Layer 2 of a small transformer language model trained on English Wikipedia (9 layers, counted from 0, width 64).
A neuron's activation on a vector x is squared ReLU(weights . x), where the dot is the dot product.
The model reads these tokens: " of" " vascular" " plants" "," " of" " which" " about" " 30%" " were" " endemic"

The vector x that enters this layer's MLP at each token. A number n stands for n times 0.037.
0 " of": -8 -9 3 -21 17 8 -21 -8 22 -28 20 16 -75 8 -13 -2 -8 19 -3 15 2 39 11 61 42 20 -8 43 34 -8 20 -28 -6 30 -15 -29 2 -60 -21 44 -58 -37 33 3 -16 60 -27 7 -9 -61 11 -5 2 -4 -8 2 -14 33 -5 -23 15 15 -12 -9
1 " vascular": 7 19 -6 -7 7 -4 17 8 7 -69 26 -35 -83 -3 2 -24 13 -24 17 26 14 40 -17 -21 29 -7 -10 -19 13 32 -22 -6 -19 19 -27 18 -5 -15 -7 43 21 -8 -8 33 -46 80 -31 36 -24 -27 -15 -6 1 2 3 3 12 53 20 5 -20 12 22 -44
2 " plants": -37 30 -5 -7 -11 -9 -6 1 6 -66 3 -10 -54 -34 8 4 28 -32 11 25 -15 29 -23 -23 38 -3 -20 -14 -3 -11 11 -22 18 28 -4 10 16 8 -8 55 18 12 -4 -3 -12 92 -31 3 10 -8 18 -39 28 20 -36 -35 4 68 -6 9 -24 38 -13 -23
3 ",": -38 2 6 -1 -28 33 -12 -7 -3 0 -24 -4 -30 -22 0 -17 15 -72 1 16 14 8 -20 13 20 24 -25 6 6 -31 -6 20 15 27 -11 14 0 -94 -16 77 1 13 7 9 2 48 0 -23 11 -23 22 -4 31 19 -23 -16 -44 66 26 34 -15 13 5 -16
4 " of": 0 4 -5 -37 1 22 -32 -12 6 -31 15 -9 -66 3 -15 2 -4 5 -3 13 8 43 -10 71 36 16 -15 46 34 -2 15 -32 -9 30 -22 -31 0 -52 -11 34 -41 -31 22 14 -22 80 -22 11 0 -61 6 -10 22 1 -16 8 -14 33 7 3 7 20 -12 -12
5 " which": 6 13 34 11 -19 11 -3 5 -9 -26 -14 -29 -58 -17 34 10 4 -27 21 -10 9 4 -45 -28 -27 -5 -16 15 -5 12 -14 -2 12 12 9 -1 2 -52 -26 52 36 23 17 21 -70 49 -19 -27 16 -15 57 -39 20 -16 -11 -14 -19 65 59 -1 15 -2 10 -1
6 " about": -17 -13 -30 -7 21 50 -26 -23 17 9 1 -1 -73 -14 3 -21 5 13 -6 4 0 53 -7 24 18 8 -23 10 18 32 -4 -59 -3 4 -39 -29 34 -44 -2 18 -15 -19 8 16 -19 90 -17 -34 -4 -17 16 -31 33 10 -12 -5 7 69 12 8 23 -2 -3 -12
7 " 30%": -29 13 -1 31 -10 1 -32 10 31 -26 -12 -3 -29 29 3 4 58 -63 9 -8 -17 52 -15 -18 13 11 -37 -12 15 1 13 -18 -14 16 19 -15 -10 -59 -18 25 9 34 -21 44 -12 66 -24 -14 15 -4 -3 5 4 13 -13 -35 39 57 -3 -37 -36 -5 44 -28
8 " were": -5 12 16 -8 -26 -18 -2 19 -29 1 -6 -20 -47 -14 7 22 -5 -49 -25 -30 0 9 35 -9 12 1 -11 4 -9 40 14 -12 30 35 32 -17 -28 -47 28 52 0 10 -30 3 3 89 -71 -14 -9 1 2 9 54 -13 -31 -25 -9 59 14 -7 -5 11 6 2
9 " endemic": -26 -3 -3 25 30 10 -16 9 -15 -36 31 -31 -51 -33 9 10 76 -24 3 6 -15 31 12 -27 -9 23 -25 -31 9 23 -13 -3 31 22 -40 -1 10 -43 -5 20 20 -37 -43 13 4 64 -4 17 -19 -10 17 -30 21 1 -11 3 22 81 19 4 -37 -4 -7 -26

Each question shows the input weights of one neuron of the MLP. A number n stands for n times 0.0096.

n368: 43 34 14 3 53 13 -31 6 17 9 12 -31 39 -15 -11 -23 16 24 11 23 -13 -12 11 -4 -5 26 -13 -1 -25 -2 -31 -6 6 15 5 -1 -7 7 25 -16 11 -22 -11 -28 -17 0 31 23 -13 26 8 -9 -22 -39 -10 28 11 -1 -1 -24 -14 -30 -13 -40
On which token does it fire most, and how strongly? 9 " endemic", at about 2.9

n115: 20 33 -38 13 12 12 -16 -4 17 8 -9 12 5 -12 12 -9 14 5 17 4 -31 10 -1 -4 0 32 3 3 -29 -30 8 13 -16 13 14 29 -10 26 -28 -18 36 7 0 -18 23 -4 -37 -20 -10 -11 -7 20 26 17 -17 -3 -8 -5 15 12 23 7 -19 -17
On which token does it fire most, and how strongly? 2 " plants", at about 1.1

n41: 19 43 0 11 19 2 -6 -8 -30 2 10 -20 24 -21 -4 -3 12 -8 7 9 27 -9 20 -33 12 -13 12 -22 -22 1 0 15 28 15 -22 1 -22 23 20 -20 20 -12 -29 21 37 4 12 -22 11 -18 -34 -12 -14 15 -14 -1 -34 -11 -7 41 -13 16 -26 -8
On which token does it fire most, and how strongly? 9 " endemic", at about 1.9

n72: -6 13 -22 -2 -7 13 -52 -8 18 2 1 -13 3 -1 4 6 6 11 -15 -11 10 -21 1 -35 15 0 12 -1 -13 25 19 -20 -29 45 11 -1 -19 6 2 -26 13 13 -6 20 -5 -7 -4 -8 -1 24 -6 26 16 -17 -11 1 5 -15 22 11 25 3 -5 -27
On which two tokens does it fire most, strongest first? 8 " were", 7 " 30%"

n120: 17 -2 -8 -4 4 -36 -41 -5 7 25 5 24 11 -9 0 -8 20 2 5 -4 -3 4 28 -8 7 18 -6 23 -5 -14 3 -25 2 -6 -10 8 15 33 12 1 5 -37 -18 22 6 26 -9 0 2 -35 -56 0 -5 12 -11 -3 -35 -9 10 2 -21 -21 4 -21
On which three tokens does it fire most, strongest first? 4 " of", 0 " of", 9 " endemic"

n116: -2 -28 5 1 22 3 -29 -5 15 18 -21 -2 29 -2 6 -17 38 -1 -3 11 25 -22 24 8 0 41 -17 1 -21 -13 -15 15 1 11 8 13 -19 0 -16 -11 9 16 0 -22 11 -5 -5 6 24 -3 -6 -2 9 0 -2 12 -38 -2 -6 30 -12 7 -8 -23
On which token does it fire most, and how strongly? 3 ",", at about 3.6

n206: -7 -1 10 14 9 12 25 -28 13 2 -7 8 2 -1 5 -16 -28 -3 5 19 -19 6 -26 2 14 23 17 8 -10 -9 -11 -8 7 30 30 -15 -8 -8 23 -4 58 1 7 -11 3 -18 7 -19 4 -2 -10 23 -23 -8 12 2 -27 1 -17 16 9 -18 -39 -8
On which token does it fire most, and how strongly? 3 ",", at about 0.2

n102: 7 6 4 20 -17 -5 -4 3 21 34 -18 22 11 -19 16 -18 9 9 -2 -24 12 -5 -27 -2 12 19 -14 -30 -7 -9 -27 -1 7 22 5 14 -6 -7 -5 0 -9 15 -9 27 6 3 22 -14 -11 -30 -3 2 9 -4 -3 21 -33 -23 -11 21 -5 16 -12 -29
On which token does it fire most, and how strongly? 3 ",", at about 4

n144: 2 -22 -3 -3 -15 -8 -15 8 18 12 -32 2 23 2 -5 3 2 -2 6 -10 -16 0 -8 3 22 16 17 -8 -15 -9 -20 -1 -8 -6 9 15 -10 14 -26 5 9 17 -12 -28 6 7 -5 6 6 17 -4 12 1 14 -18 -7 6 1 -11 -10 28 11 17 -38
On which two tokens does it fire most, strongest first? 7 " 30%", 2 " plants"

n169: -1 -16 13 12 -37 14 -13 -27 -7 18 -3 3 30 -20 -9 -16 15 13 -18 -3 -5 10 -19 6 12 -33 25 -37 -8 22 22 -1 0 13 18 4 12 9 -15 -4 30 -18 1 -11 -19 17 -4 8 20 -21 9 3 1 6 -8 -9 -23 0 -17 28 0 13 -7 -42
On which token does it fire most? 2 " plants"

n146: 23 -11 -17 18 1 -2 -1 15 21 25 -3 -9 17 -34 -3 7 4 18 -16 26 -4 9 5 -31 14 -9 26 -60 -16 -5 5 4 -2 13 2 2 -29 27 37 -17 0 4 -8 10 -16 16 -24 -1 27 -24 3 -16 -13 -11 -8 10 -27 -6 -3 -1 4 3 2 -10
On which token does it fire most, and how strongly? 2 " plants", at about 0.13

n316: 8 27 -8 13 -5 -21 -29 3 13 6 -1 -5 14 4 4 -15 5 19 0 1 -10 9 -17 -32 24 21 17 7 -9 3 14 -6 5 26 50 0 14 5 -12 -7 8 7 3 29 -7 -1 4 -6 26 5 -40 26 14 -11 -25 -9 0 -10 -16 7 17 -17 -6 -40
On which token does it fire most, and how strongly? 7 " 30%", at about 3.3

n85: -2 20 17 -1 17 -16 -26 -14 30 19 -29 7 26 5 13 1 9 -14 -20 13 -3 17 20 -28 12 4 -12 -6 -4 -13 8 -25 -14 -21 14 14 -1 21 26 -10 5 -14 27 19 -9 -3 2 -23 16 -6 -19 -34 11 -21 16 29 10 -8 -36 -44 23 -39 0 -28
On which token does it fire most? 7 " 30%"

n125: -8 12 -35 10 33 -23 -6 -19 10 -4 -11 10 27 -27 8 9 4 18 4 -44 24 15 -6 -29 -17 1 3 -8 6 -16 -11 24 -21 11 10 15 -17 22 26 -30 11 12 -22 34 1 13 0 -8 13 -5 6 -28 -27 35 17 42 -37 13 -13 10 -7 -3 -10 9
On which token does it fire most? 9 " endemic"

n212: 0 9 -2 27 -4 -13 1 16 14 -2 2 1 22 6 -16 -17 -10 -1 -16 15 30 -10 -18 6 -7 9 -2 19 17 -23 -14 -15 -7 27 32 -7 -22 8 -5 0 16 17 -14 26 45 -9 2 -23 16 -10 -33 -13 10 -6 4 4 -14 3 -5 3 8 -2 -2 -17
On which two tokens does it fire most, strongest first? 7 " 30%", 3 ","

n86: 7 22 9 21 -3 1 -1 -16 28 1 24 20 23 -14 -8 -20 7 17 12 7 21 -3 -17 -37 -1 -19 32 -9 4 4 -17 -17 10 15 43 11 -7 18 17 -3 34 15 -11 9 8 -3 -6 -2 13 -16 -37 25 -5 -18 -8 2 -4 -12 -15 24 6 -50 -13 -46
On which token does it fire most? 1 " vascular"